Layer 7 of a small transformer language model trained on English Wikipedia (13 layers, counted from 0, width 96).
A neuron's activation on a vector x is GELU(gate . x) times (in . x), where the dot is the dot product.
The model reads these tokens: "ly" "," " de" "vel" "op" " c" "ro" "ss" "-" "p" "rom" "ot" "ional" " pro" "gr" "am" "s" "," " or" " ev" "en" " c" "ap"

The vector x that enters this layer's MLP at each token. A number n stands for n times 0.0074.
0 "ly": -211 -101 31 -162 49 -109 -238 -5 -36 225 156 -268 -174 28 -42 299 39 189 98 148 -155 6 -167 188 -271 -141 -7 127 90 110 48 -5 -30 21 298 -69 -148 -25 -28 73 -25 -137 6 -173 -54 24 29 93 8 -17 122 58 -110 -49 29 -408 235 -135 -118 104 97 -107 -241 -82 -189 -50 183 -126 -88 -18 148 74 -52 -204 -84 73 -26 62 52 -16 -140 12 -29 55 12 -58 263 215 39 -50 0 -6 103 -16 -16 121
1 ",": 112 -84 240 -102 -24 1 -292 -45 -11 119 40 -2 -256 40 68 174 19 283 212 131 -161 -121 -271 128 -217 -172 -36 202 41 237 34 27 101 29 225 141 -52 -1 -50 65 -131 -67 -51 -14 20 37 39 56 47 39 68 -15 -75 59 6 -334 270 -18 -40 32 177 -124 -84 -122 -292 -49 259 47 -79 49 88 -23 -164 -116 -35 44 -31 -77 137 4 33 -48 -46 0 -52 11 82 158 20 -286 -221 -1 46 35 -75 70
2 " de": -115 -99 202 -64 44 -218 -97 -166 -33 225 -45 -24 -149 -41 -16 131 111 -48 119 167 -43 -5 -340 108 -142 -23 -185 25 -79 223 70 -71 -113 135 143 120 -224 -12 -44 -94 -21 -106 102 186 69 5 136 -171 32 -172 -27 105 30 61 39 -43 312 -241 259 -6 155 -41 59 21 -50 -47 -25 30 -158 64 218 303 -69 -94 11 -6 55 -87 12 -136 16 -32 -314 -193 1 -74 100 116 -33 -324 -2 -18 139 -38 120 50
3 "vel": 12 126 221 -290 -73 38 131 -265 -96 -79 -2 6 68 -22 -23 140 168 66 179 61 -43 -51 154 71 -224 156 -151 -60 56 -65 180 53 -21 250 -105 114 -85 -14 -25 -199 -112 21 20 210 -109 -164 -25 -102 188 67 -48 -7 -131 -8 65 -140 172 -218 179 -65 88 -154 -41 19 -93 68 211 76 9 63 178 191 41 -23 36 -47 178 -60 -84 272 13 119 -344 -2 -97 -210 111 101 -263 8 212 142 79 158 23 53
4 "op": -37 12 143 -266 -27 147 -342 -37 -31 -12 13 -263 142 173 0 125 -9 -38 -43 -4 -240 -50 63 158 -424 -2 -46 60 -9 81 86 -21 -81 -25 -154 -121 -79 -25 79 -118 -53 -158 11 188 -48 -35 -66 117 -20 58 86 153 37 124 199 -48 130 -152 153 -148 59 29 -91 -102 -175 25 227 -49 144 18 17 95 -80 -149 -172 -41 54 182 -14 59 126 -32 -65 140 -57 -156 119 136 -121 169 -32 181 332 232 -68 -201
5 " c": 183 -99 148 -21 -129 194 -265 -215 -157 149 -35 -43 -88 39 53 344 -17 -85 130 189 -37 -36 -95 86 -186 -39 -233 262 62 103 242 -10 24 -2 94 12 -100 -220 -83 40 -1 -25 -88 125 -13 102 84 -103 -2 -78 262 180 -49 -38 122 -153 140 -3 39 148 -2 -39 -138 64 -229 -5 1 18 -89 125 -98 -30 -88 -78 -89 -201 -138 -24 9 92 50 -108 -176 99 68 153 185 182 132 -304 -49 165 162 -268 6 3
6 "ro": -89 -253 83 -140 -30 -211 -86 -175 -133 42 44 -65 9 291 147 75 -109 41 -117 117 98 -64 -46 -20 -206 -97 -64 -6 109 91 7 -155 -196 98 260 -34 213 185 -12 -56 -21 -34 -29 274 -38 141 96 17 90 -166 -36 -46 -167 70 -169 -163 31 -92 13 38 -41 -254 260 -271 -200 79 255 25 130 -20 102 201 -98 153 -125 36 23 -30 172 -22 98 128 -160 -64 -4 170 295 202 -215 -80 42 51 112 152 -94 116
7 "ss": -89 -23 19 -379 -176 -15 -187 -151 -131 113 102 -176 23 265 -79 236 -105 -10 193 -191 83 36 -243 98 -318 -19 23 96 -57 74 89 -118 -259 161 -35 -3 -59 166 -99 81 -81 -57 70 -29 157 -10 30 -97 -83 72 72 257 -161 163 254 -174 74 -24 -86 171 1 21 16 76 22 105 201 17 -71 -56 -3 82 -172 -127 74 34 268 210 33 -30 -97 5 5 76 -32 -9 -173 229 -4 115 -12 16 249 111 -204 -83
8 "-": 131 1 18 -199 87 -73 -174 -97 -75 11 104 -42 -81 -21 24 158 -31 -212 165 290 -97 -37 -413 210 -255 -122 -85 121 -103 195 -47 -203 -71 9 149 74 -81 -268 38 -67 -50 36 -124 75 -111 51 109 -221 -67 117 -121 91 85 -154 -58 -176 61 27 53 -190 122 -32 -88 -36 -255 22 165 -56 144 267 -9 104 -51 -202 -234 -18 -130 109 182 42 47 1 -81 -70 120 -60 142 115 -119 88 23 116 35 24 -144 -135
9 "p": 39 -292 118 -115 -26 -59 -68 -177 -317 240 84 68 175 142 175 152 161 251 -39 131 45 -169 -154 45 -228 72 -77 271 168 180 -32 -20 -53 47 -131 72 -55 -80 -17 -146 20 60 57 306 -24 -110 23 -10 -14 -205 -30 -54 -153 -128 -87 -245 22 1 85 260 184 -245 -95 9 -61 146 -126 -1 88 40 5 83 44 -154 -127 -159 -50 -26 247 144 9 -47 -68 46 -49 -56 151 60 167 -137 -9 127 -4 -85 113 -36
10 "rom": -256 -142 123 -107 35 78 -140 -311 -58 -29 123 9 51 195 -67 67 109 280 -180 -8 115 -121 139 118 -66 90 -147 202 290 163 47 -144 -174 203 -26 -192 180 208 -156 1 47 -152 61 77 -70 14 97 39 -94 -105 84 276 32 183 32 -150 -2 -38 44 111 87 96 28 -2 18 -155 90 236 -98 -235 55 -108 157 22 -215 111 12 195 -108 -33 7 53 -62 -22 -49 24 -66 158 -100 -293 22 -34 251 94 80 93
11 "ot": -17 69 182 53 -112 235 -347 -111 -32 180 162 -84 -107 299 -87 158 39 141 -17 -38 -203 29 -89 201 -264 55 1 101 78 -11 235 -112 -105 -6 66 -90 82 -40 -47 -78 52 -10 81 95 -223 59 109 -52 161 70 -98 154 -16 198 173 34 65 -220 58 -31 35 48 -83 222 -20 67 291 -74 -7 108 71 17 65 60 -282 44 -67 148 33 -59 31 93 -80 -95 -30 -80 246 263 8 -105 24 124 264 220 -216 -38
12 "ional": 72 70 -7 -171 -48 64 -289 29 -76 -40 205 -187 -281 146 175 135 -60 -37 184 56 -139 49 -81 166 -210 -119 -227 72 -41 188 7 -228 12 84 -3 -32 72 -9 -65 17 -121 -41 -287 -151 -175 50 37 -110 97 196 -172 68 -14 -75 57 -132 82 -147 -102 -107 196 -94 -257 82 -81 -58 69 30 147 124 22 10 -84 -206 -184 98 127 180 37 -213 -102 -152 -129 96 -17 -117 139 138 116 -112 27 -31 97 160 40 -130
13 " pro": 144 -163 141 -43 8 -18 -56 -214 108 146 26 -99 -50 42 19 195 -199 131 -122 159 -127 -179 30 84 -326 59 -129 40 -8 260 258 -116 -96 79 -99 170 -211 2 64 20 55 -24 82 169 -8 -15 67 -141 -40 -176 88 42 -313 -236 30 -238 212 -76 195 88 74 8 -122 160 -178 -57 -154 229 144 -111 -128 111 55 -81 -227 -53 25 -88 204 53 -58 -35 -147 34 61 -11 223 207 161 -38 -77 74 29 -21 20 -40
14 "gr": -35 -130 39 -313 -83 74 -18 -184 167 -147 -35 70 161 145 45 -114 62 60 37 -19 -110 -56 -32 -13 -225 209 -33 180 168 162 -63 -175 -190 267 248 -195 3 -39 -69 -238 -7 -3 61 75 -156 -56 268 -221 129 -69 -51 248 -277 173 65 -209 194 67 -40 128 154 -130 -188 139 -83 -74 17 122 73 227 -46 225 -35 -57 83 121 -20 -4 -44 -42 -68 -12 -98 27 -43 -116 -82 138 -84 -143 11 30 65 96 -51 117
15 "am": 41 -113 54 -132 -20 -156 -156 90 -41 102 147 11 -185 193 -19 24 -6 349 121 34 -25 -44 -118 239 -404 6 91 258 11 91 280 59 -16 180 -197 -111 -183 -2 108 -171 -66 -152 51 -21 -234 24 -131 -85 -4 261 153 179 -141 18 -3 -153 83 -41 10 -119 149 7 -31 107 -145 -1 92 -236 161 70 -29 94 -110 -251 -175 52 -64 87 236 20 142 27 -167 141 -131 -42 -70 90 -60 126 -31 38 87 182 -12 42
16 "s": 30 -79 42 -167 64 197 -313 82 -34 102 135 -239 -214 95 35 100 19 150 72 207 -1 -53 -155 134 -234 8 -14 300 42 172 95 -133 -113 61 52 77 -62 -145 22 24 52 -252 -80 -140 -178 86 -149 -106 121 -76 72 71 -205 -90 -28 -476 153 113 -43 -22 219 -158 -92 122 -101 56 137 -45 125 -37 7 22 -37 -144 -75 -2 41 15 164 124 93 43 -141 -53 88 -16 -32 96 61 191 19 -3 5 -177 -134 63
17 ",": 172 -154 249 -140 11 -11 -318 25 14 65 72 36 -187 139 39 56 42 273 219 147 -89 -181 -280 149 -178 -134 -6 225 55 191 62 -33 -77 -46 255 132 -92 12 50 41 -119 -79 -32 18 -133 43 -60 -112 105 -14 -23 -80 -28 -67 -54 -374 80 -39 -42 -31 207 -146 -15 -30 -269 -80 193 -30 133 32 14 14 -49 -148 27 116 11 -117 152 23 -22 21 -67 -185 0 36 -5 184 -23 -229 -230 24 -71 -116 -146 28
18 " or": 215 -172 142 -71 -61 -149 -125 -24 84 181 110 -162 -130 80 -185 52 23 260 143 -211 76 -116 -132 145 -85 61 -15 109 51 329 -95 -95 -127 139 199 50 -145 7 53 25 -97 -112 23 204 -28 -24 -14 -29 -84 -197 -64 7 -14 -118 195 -191 118 -241 -164 189 265 -30 -44 -73 -42 -114 129 -93 -161 23 165 -13 97 -121 -293 125 87 55 158 -68 -121 106 -39 -1 -60 22 6 233 64 -184 -218 73 -71 -67 -118 41
19 " ev": 109 -95 54 -13 21 -24 -39 -313 86 169 210 1 -402 114 -182 146 153 175 51 -14 -113 -181 -152 119 -192 -7 -99 115 63 245 -4 -213 83 210 56 -76 43 -118 2 -38 131 -132 146 206 31 141 -38 -91 65 95 64 149 -117 88 50 -216 190 -15 74 63 100 150 -226 130 -63 -35 -69 140 54 -174 102 155 106 -73 -114 17 150 -153 109 35 -31 -6 -135 -72 -66 46 89 161 87 -304 -167 158 50 111 47 81
20 "en": 92 31 45 -146 18 0 -174 29 142 -39 327 -238 -86 62 -18 110 63 4 -30 -144 21 -57 -160 247 -205 123 14 33 74 208 88 -289 -35 64 81 -10 34 9 74 -90 90 3 36 82 -324 69 -61 -3 135 -42 -152 191 -67 -9 117 -130 275 -168 67 -32 141 173 -77 39 20 61 276 -159 -74 -96 -133 227 -115 -189 62 163 -69 -145 149 -134 91 -1 -123 56 -3 -134 -78 200 -110 -59 -239 200 54 83 -184 17
21 " c": 244 -43 141 -47 -143 15 -175 -240 -125 150 56 -4 -159 86 -17 335 25 34 73 116 -12 -97 -75 115 -130 -64 -232 271 30 134 260 3 58 17 39 71 -100 -222 4 -72 -29 -9 -5 147 -93 57 -18 -92 -42 -60 261 160 10 54 48 -197 195 -3 78 148 73 30 -153 82 -259 44 21 -46 -40 94 -106 -15 -35 -16 -87 -169 -119 -99 39 87 6 -155 -196 123 -2 132 154 241 178 -301 -76 214 142 -293 27 44
22 "ap": 56 -238 128 -156 -23 -203 -174 -136 -33 -58 35 20 -2 -9 50 100 41 -64 25 -19 -84 44 -109 2 -131 -14 96 22 289 37 58 -86 -240 172 229 -61 131 -127 -57 -131 -188 -99 164 142 -79 -148 151 -56 40 -133 -4 202 -86 238 12 -298 -91 16 -5 -142 289 -173 243 12 -55 203 172 237 -112 29 -95 11 66 -23 -139 38 72 169 163 -112 -22 15 13 -42 -133 125 148 260 -115 66 -14 112 187 154 -4 127

Each question shows the input weights of one neuron of the MLP. A number n stands for n times 0.0016.

n17 gate: -144 -43 -141 -32 -214 -229 -100 92 234 -108 180 -94 -21 -237 53 -187 111 32 -265 81 -11 61 118 72 183 11 179 -45 -137 105 77 96 91 18 -62 50 135 11 -53 147 31 -176 45 -90 90 91 -21 85 -7 99 -203 -36 -14 -51 4 -11 137 4 232 -168 181 96 166 -110 7 -3 -11 49 -47 -21 -168 -201 129 51 193 -90 -186 -11 81 0 -101 -112 -35 21 34 -3 21 346 -14 173 -7 152 -143 -54 75 26
n17 in: 240 144 -33 -217 155 75 45 175 -266 146 64 -131 62 52 -103 -132 -164 29 153 -26 22 -164 86 212 -50 -145 22 91 158 -249 -51 89 95 -138 -18 89 22 -34 117 56 -68 41 -198 4 -90 -99 143 -114 156 0 55 157 22 117 178 -119 -4 -295 -83 65 -11 -22 -247 -59 209 79 252 -7 200 22 -90 58 -146 -154 -126 60 99 19 92 126 -113 132 -26 -163 43 -11 -125 -58 -105 -19 -40 -242 97 8 11 -138
On which token does it fire most? 20 "en"

n171 gate: -76 127 -112 -179 131 -135 -194 250 -18 54 -6 -165 -196 54 209 25 -156 65 -25 68 59 -174 -41 -3 67 131 -6 -34 -57 77 -259 -81 -134 -9 30 193 -59 57 86 50 -6 107 3 -139 44 68 -195 121 149 -173 49 -16 -53 -25 19 90 -99 -50 -95 -67 109 -34 25 -112 -22 36 0 -27 57 104 -75 -46 -254 21 91 13 -22 -82 -198 -127 -37 19 22 -34 -110 58 -62 39 9 -120 -27 -92 163 -57 -35 -103
n171 in: -267 50 -22 -40 -119 -82 -126 72 -71 -6 -60 145 -102 -197 211 -153 104 -43 28 31 59 -133 79 -60 -61 -6 -35 -19 -79 115 -59 62 -164 146 51 166 -53 111 198 0 -136 136 -104 -79 -220 81 -159 172 -65 -50 -173 48 47 179 -6 16 -33 19 99 -110 -156 19 -121 63 62 -3 -32 -55 57 31 16 25 3 54 -18 108 -129 -134 -84 0 105 81 -25 -34 69 142 228 59 121 13 -71 -58 145 93 -209 100
On which token does it fire most, and how strongly? 6 "ro", at about 2.1

n80 gate: 45 -27 20 20 -24 -69 27 274 -27 10 -66 -3 -168 -218 -213 101 -14 -257 -121 44 3 112 -21 83 56 14 24 3 135 169 68 -43 56 131 102 137 106 173 -88 66 -53 125 -76 -274 -177 -61 10 105 208 85 138 -86 86 -140 202 150 10 -55 -52 -35 -68 103 54 65 44 27 0 124 -70 -211 206 44 44 -158 53 111 -193 17 -54 106 141 20 -10 -84 20 -27 44 -4 87 139 40 70 358 -52 -131 57
n80 in: -64 77 14 -163 -54 -11 -137 88 28 142 74 -123 62 -240 173 -92 11 -45 24 48 112 -7 -74 37 -36 42 -177 58 -3 -73 -45 25 -11 11 303 -98 206 11 -7 -149 20 -156 14 11 53 131 -142 257 75 139 -3 117 168 -114 164 171 269 106 -79 -130 -112 84 -69 108 155 119 117 -14 71 41 229 24 127 -71 95 -85 -54 -185 139 52 69 -38 28 -116 40 -86 188 18 209 -78 -27 150 183 -54 -78 238
On which token does it fire most? 20 "en"

n71 gate: 38 57 47 20 214 92 92 37 66 -192 -171 -159 -249 -150 94 -130 10 -47 -250 -50 -61 46 24 57 56 92 -38 -206 -114 -147 -114 49 -197 -48 -163 -101 0 -85 43 -65 179 -253 49 -10 -7 -221 7 87 -7 -188 250 82 -122 41 41 -118 7 10 7 -45 78 78 -57 125 157 -66 48 -26 41 83 0 -63 -7 208 -89 7 -194 158 97 -94 27 181 128 -23 -42 -53 121 209 7 24 56 -66 -180 17 -31 52
n71 in: -7 121 49 55 141 -53 -40 7 -45 97 -27 -132 -207 213 -23 -27 -126 -26 -210 81 -43 28 -69 -10 64 -7 -140 -129 -222 -49 -62 -202 104 149 -67 -105 -148 -186 81 60 73 -220 -45 33 183 -62 192 78 -39 -98 227 136 59 60 30 -125 -187 3 168 -14 157 -138 72 -46 114 -141 -7 64 104 68 -116 -80 39 149 -83 83 44 97 153 -115 -229 68 -151 52 -117 -13 3 79 -7 17 -32 54 -149 -30 53 -54
Its two highest activations, in order, are on tokens 22 "ap", 13 " pro"

n28 gate: -126 124 -120 28 123 93 -54 -220 -22 -74 0 -100 41 87 248 -29 -42 91 6 -38 44 -119 6 -10 98 -35 157 -91 -255 -56 113 79 13 196 -129 41 38 -100 -160 -64 0 71 -77 -196 -155 -179 41 126 50 -135 -50 -61 19 -178 -83 41 58 13 -84 131 -114 -38 186 -133 13 -121 58 34 -162 12 67 90 128 -61 -12 -83 46 -229 117 -35 -169 -249 0 -106 -70 -50 79 30 23 61 22 45 -118 -65 -74 -131
n28 in: -156 79 75 120 10 119 175 7 3 -296 -80 139 -26 10 117 120 -132 221 -52 58 -95 -6 -181 -21 108 13 119 -32 35 -6 -91 -123 -138 123 133 20 -26 186 23 -23 -9 -80 70 27 -13 -45 -7 52 61 59 -39 -7 -26 -57 200 135 3 -7 -54 101 -79 46 -124 -236 84 22 150 13 -100 209 321 103 -61 89 80 -37 -24 -170 -94 -160 119 -68 138 0 -104 162 42 72 176 117 196 94 50 -13 -36 156
On which token does it fire most? 16 "s"

n164 gate: -92 189 130 25 127 -125 -55 -120 -79 -129 15 146 -39 44 14 -22 -95 -234 -222 -25 -109 -70 -223 39 41 150 22 18 4 47 -284 204 74 -40 -112 15 -40 96 0 -125 109 37 219 -210 55 230 69 58 -85 -22 -183 -59 -164 -22 -244 -80 175 -128 108 30 163 -98 40 -152 36 -32 -155 -46 -122 -149 7 135 57 -7 145 -158 -261 -166 -94 -120 21 14 47 25 -31 -11 257 -4 -55 178 -53 -37 33 67 -180 -207
n164 in: -126 -157 -62 210 -254 92 -33 -161 -183 -218 -74 -14 97 22 -123 107 -33 -112 173 -69 73 56 187 163 -15 -103 70 180 -49 137 11 232 190 -77 120 -18 -33 170 -61 -144 180 0 153 41 82 61 4 -22 72 0 104 -247 -103 45 55 -252 137 -154 -11 -23 -44 0 25 51 43 -153 144 75 130 18 59 -197 194 186 50 -18 -101 45 123 80 -7 112 -33 -186 77 158 -102 4 -159 353 -21 -30 26 146 -85 -4
On which token does it fire most? 6 "ro"

n168 gate: -13 67 115 -83 -89 130 119 155 -187 -36 59 224 -9 65 64 -46 87 -16 47 184 -103 -102 -13 -82 -119 -129 3 -101 59 13 -121 33 -108 -6 139 80 -26 124 -105 16 273 23 -159 0 -78 32 -99 -125 139 -144 -19 -120 71 122 68 -84 214 6 -59 -33 -90 -16 -86 237 117 -156 72 107 20 75 -61 -160 -25 -173 22 75 -178 20 -22 150 85 140 -83 47 157 98 -86 -158 -16 -118 69 -135 -39 -151 36 -93
n168 in: 104 -132 99 -39 -284 230 -3 20 -62 -37 -87 3 127 -157 46 30 180 125 182 167 132 124 139 168 -157 -106 -67 127 29 -193 -10 193 -68 110 19 -102 -93 184 -49 -114 86 33 29 17 -94 -187 23 -158 23 69 39 97 46 98 26 53 -16 90 17 -34 119 169 -220 -20 183 -10 -37 -97 -17 -49 -107 26 -140 -32 58 87 31 67 -115 -13 -46 108 66 -78 -206 -23 72 -49 114 -135 91 -128 -147 -244 37 -68
Its two highest activations, in order, are on tokens 14 "gr", 5 " c"

n170 gate: -74 43 211 -33 71 -70 0 40 59 -151 13 58 211 47 26 191 -306 148 -95 82 63 32 -133 -35 137 -146 -40 -3 99 -121 -144 131 108 -170 -41 -20 70 30 46 -111 61 -198 61 -107 144 -62 -131 66 71 -53 -39 87 7 -61 -142 116 -19 -7 84 119 -89 53 -108 49 7 135 -111 246 -202 136 -70 143 -29 -61 13 27 -105 47 -194 -290 101 -164 36 -6 -60 -29 69 35 -20 -17 91 30 120 247 27 -106
n170 in: -177 -225 25 57 150 87 68 54 130 43 58 67 197 -94 -145 130 -172 46 7 0 -96 31 -97 -53 -140 83 -97 137 -183 -85 -64 74 4 -141 -193 171 79 18 21 116 62 22 299 -51 0 -159 415 32 35 67 -18 -43 -32 73 100 -204 -217 29 62 96 -43 140 -114 -28 -78 45 47 202 -138 -154 -22 35 130 34 118 18 132 269 50 -128 -35 32 -21 81 -182 113 110 34 43 11 245 -26 -18 51 -108 44
On which token does it fire most? 10 "rom"

n55 gate: -42 -131 -89 114 -65 0 16 86 251 42 -172 -88 -28 55 -54 55 3 -13 -16 35 -204 12 112 -34 69 -29 23 -129 179 145 -44 -46 -144 113 49 -92 80 119 3 58 114 -203 -28 100 -42 -202 -44 -86 -22 -136 -239 -68 96 62 19 108 101 -67 68 115 -153 -22 44 70 25 -50 42 128 107 162 58 62 47 55 65 -29 79 -91 -47 64 -66 9 -45 -103 -92 -129 -245 308 -126 91 -72 -114 -77 -91 281 -49
n55 in: 203 -251 -30 128 59 -72 34 140 -80 -24 -186 103 -221 -96 -108 66 -3 -24 137 101 -41 69 44 -170 123 133 172 -54 82 148 -81 60 -97 161 89 51 180 -45 -192 -217 115 96 -109 189 93 -192 34 -64 -160 182 27 -55 -38 90 0 -68 167 -14 -167 133 -17 48 61 -112 27 268 128 -27 187 -230 192 -13 -10 -49 176 -24 38 -55 78 88 -30 -24 17 -120 29 -23 -112 -39 -31 10 -40 -63 120 84 41 25
On which token does it fire most? 14 "gr"

n42 gate: 38 44 51 101 80 -110 -10 178 87 62 24 188 144 -10 -125 -163 21 -30 -17 -186 10 20 34 -80 74 -17 114 74 238 64 -166 4 38 -83 -20 68 68 86 148 14 168 239 -7 0 -3 -108 -234 -44 -67 -44 87 -100 -72 -171 -85 24 7 -34 105 49 78 -45 -221 -283 24 33 -7 57 94 -257 -79 13 108 -191 83 -21 -56 -146 -20 109 23 -233 -27 77 -49 178 143 4 -173 -278 107 101 162 182 17 0
n42 in: 4 -145 70 151 -4 196 7 -74 73 -154 -126 52 35 -39 217 169 -96 -49 3 66 -257 204 -50 105 153 249 64 -104 -92 66 -3 -118 159 68 27 -46 99 -32 -63 50 150 147 58 -57 158 105 -77 105 -100 154 -77 32 -74 51 -113 21 61 -32 22 284 -35 -124 158 218 105 41 -54 -41 -18 24 -92 121 104 99 -120 54 -4 -11 112 338 108 42 60 -194 -119 -84 -151 -89 14 -180 -104 173 181 148 -111 124
On which token does it fire most? 19 " ev"

n64 gate: 0 3 -199 192 -163 -136 -110 -91 -25 32 171 49 -21 -57 -148 -29 -69 71 68 -167 -109 30 210 -229 -32 -119 -63 3 21 -86 108 227 125 158 -157 -41 134 -60 22 -47 -12 -13 -94 92 203 99 108 53 -58 -15 -12 38 13 -38 -113 109 48 157 -131 -55 -97 -166 -56 -34 28 -119 82 88 -57 73 -79 21 43 -114 -27 114 -176 13 -102 47 3 -3 -84 239 24 -9 205 -62 -3 -57 34 252 47 -10 -47 -132
n64 in: -145 -23 -3 49 -41 168 -137 -60 -268 30 -179 -183 -56 84 -109 -84 -70 165 -124 86 163 45 -73 -35 0 -84 40 -124 183 -112 -10 100 -44 60 67 173 -27 67 230 -179 80 -185 32 44 -74 -30 -76 13 13 -185 -52 20 70 -14 -33 -23 128 -114 -51 79 103 3 142 -27 -56 58 -179 -117 118 182 -7 72 16 138 29 10 126 -85 10 -3 105 46 242 -183 153 -111 265 -84 -20 149 -36 207 67 -48 -24 131
On which token does it fire most? 4 "op"

n166 gate: -124 -104 -111 -38 -25 85 -200 52 -31 109 -142 -51 171 74 172 -99 -35 66 -168 -152 -125 -114 -60 -244 32 18 127 -353 51 0 -83 -7 21 -11 87 42 -63 -46 17 74 -84 -145 -20 -74 25 -169 80 -243 24 -76 -10 39 -66 93 14 -66 40 175 146 25 63 52 -17 -94 -131 -336 -81 -126 50 -78 -91 20 -82 252 -166 11 118 -138 24 17 -48 3 -7 -144 201 0 187 -190 67 -14 -185 175 67 64 46 144
n166 in: -113 -107 11 121 -22 -210 -101 86 127 254 171 91 25 -25 -78 113 14 43 28 131 -68 -141 18 334 33 -212 116 14 -104 188 46 -34 -62 -98 162 -39 -143 25 -60 -87 211 218 52 -65 -102 -110 203 50 70 -103 53 -80 57 113 -265 64 -66 -47 -124 85 -7 190 142 146 -18 45 181 -17 33 42 -18 123 25 -259 160 43 15 44 -43 79 -158 -146 75 144 124 134 -107 -229 -123 -26 -112 -209 94 0 -14 -7
On which token does it fire most? 17 ","

n139 gate: -122 -169 -106 -41 -7 -94 59 -52 -71 -171 87 -206 153 28 -160 -31 -114 58 -217 75 93 80 -197 -91 -142 -7 -28 68 -27 -68 14 144 74 49 -136 31 145 -28 116 -150 103 -17 -97 56 168 7 -27 -185 112 185 160 -66 55 78 -48 -138 -66 59 -144 174 72 159 -27 -175 -24 -81 -161 -206 137 236 -111 -24 -85 150 -3 -3 -4 211 0 -134 217 -17 62 -10 -232 -126 -10 -159 168 7 81 25 7 -21 -38 185
n139 in: 166 -130 -156 -123 -175 47 -165 50 184 -88 204 -66 102 139 112 27 222 -99 49 172 37 42 118 50 103 104 7 -119 -3 26 -113 73 -75 14 -10 -27 141 -98 43 -224 74 74 46 85 -27 99 -13 130 -52 -83 188 -7 141 72 231 -3 235 -71 -38 14 137 -201 -27 147 116 33 -112 52 194 -118 108 -23 115 6 101 -125 -192 -85 96 -153 -20 96 27 39 -51 3 -43 -140 115 99 85 127 98 -3 -122 194
Its three highest activations, in order, are on tokens 9 "p", 14 "gr", 4 "op"

n89 gate: -94 70 73 -234 -54 -10 -137 87 -65 -51 34 -157 72 -10 115 -321 204 105 79 122 -76 -42 -7 183 -165 -97 -77 0 35 168 -56 73 51 -258 0 50 97 -54 102 142 -189 -195 29 -259 71 23 -36 142 29 129 -157 -7 77 -7 -17 106 35 64 183 34 -93 -17 -33 -46 151 -168 91 114 -24 29 -64 -23 -226 22 204 -54 113 -162 -33 -63 -85 -7 -20 68 41 118 -53 150 101 71 -101 -27 84 10 -148 127
n89 in: 10 -206 -154 182 122 117 -265 -3 -9 23 85 -275 54 -176 41 -98 -74 54 -101 38 32 -53 71 119 -73 -171 -20 19 65 156 95 -87 122 107 56 -106 -16 211 -54 -182 -143 176 34 49 176 105 -19 64 -233 54 -9 -98 103 -115 -97 119 155 -3 -89 0 -22 123 89 67 -6 25 114 -13 -111 98 126 76 -184 105 19 42 -129 85 64 26 -66 -54 42 -9 -188 -86 70 -54 -150 -95 98 -102 39 63 -3 -20
On which token does it fire most, and how strongly? 1 ",", at about 5.6

n11 gate: 68 7 -130 136 -246 278 -28 35 -83 -97 0 135 198 -146 112 -82 46 80 -136 31 250 -10 7 109 -277 -135 -107 -163 17 7 196 11 -40 -18 58 -145 71 0 -63 -136 112 -46 131 125 -7 -38 203 -204 24 -123 66 -168 -64 213 113 56 -44 14 -130 -4 -222 -35 147 -28 -94 76 -140 -172 -187 28 -32 183 7 -27 -182 -50 40 -25 -137 81 -219 -7 159 -69 -146 -31 -25 -30 -79 47 -221 36 -18 18 46 -88
n11 in: 58 77 -27 113 -210 81 -34 -135 -40 -10 -38 69 53 92 -73 -34 -57 156 30 -216 248 -58 -54 -264 -135 138 17 -43 -16 63 53 45 378 20 -65 -20 -40 -20 113 -116 6 51 16 -85 82 80 -13 -87 -53 210 60 248 10 -58 -24 -34 -142 -44 -62 21 -77 -44 67 -37 43 -52 24 56 -17 -46 -88 148 -93 36 -26 -170 -21 -137 113 -74 182 23 -141 303 97 79 -47 -67 177 65 214 185 98 72 -204 -97
On which token does it fire most? 5 " c"

n113 gate: -27 -108 -20 -7 108 -3 241 -46 16 113 -7 -45 -23 -37 23 -193 69 -52 -16 23 171 -127 -125 87 -20 -13 -10 -197 -51 13 20 -113 128 -332 -133 39 -141 67 -97 -87 32 -57 -13 -87 -60 -52 -95 72 -64 -140 -120 50 89 -134 -118 207 -32 136 -91 61 -26 -10 -23 -85 198 93 -60 87 -33 177 -13 45 16 -70 -64 -143 131 -177 153 -278 16 -101 167 155 -3 23 115 -14 40 90 -135 -225 103 -30 -226 -116
n113 in: 102 -70 -70 150 227 -78 140 -35 -287 -161 95 19 111 35 -250 -24 -8 -369 34 -81 101 -75 -55 -49 -160 -23 51 191 240 -142 119 -202 195 -78 -138 -43 -66 -24 -211 -209 45 -28 26 16 -166 -173 46 31 -23 -50 180 -157 -35 -83 -19 -117 -75 149 -107 16 -124 199 96 -46 119 -26 118 91 67 228 -184 -30 23 -64 -147 20 104 47 -23 -85 -179 96 132 -38 -22 138 267 45 -12 20 183 -298 -121 -183 12 -132
Its two highest activations, in order, are on tokens 2 " de", 20 "en"

n155 gate: 26 -29 -74 -67 7 -198 116 -138 51 78 -225 95 35 -188 -105 -196 78 -60 145 105 -22 65 -145 44 76 -65 -140 -19 -168 -267 -38 211 -7 162 -62 -80 215 -23 -10 -91 -74 36 -44 228 -42 -64 -13 -19 -110 -198 111 -114 61 7 96 -45 -6 84 -7 112 103 -190 -105 -51 -41 -78 88 -116 -78 104 -113 94 111 65 -94 88 -40 10 38 19 51 105 6 -135 37 -35 -3 91 -7 -46 145 -108 6 207 -263 10
n155 in: 91 -109 -7 105 -78 -121 7 -223 23 -34 40 16 -13 228 -30 98 -57 33 -95 174 50 45 163 -7 -144 77 104 -163 122 -7 79 -7 -105 -147 35 66 -269 215 -56 -37 -10 60 23 154 -44 194 -20 -201 55 -86 -72 -131 93 203 -90 133 118 -67 -322 -147 73 -30 7 0 72 110 71 133 -67 -88 -53 133 -52 137 71 60 180 -44 -86 -17 137 43 -106 32 -13 29 23 -282 7 -84 6 -58 -107 71 154 161
Its three highest activations, in order, are on tokens 6 "ro", 3 "vel", 2 " de"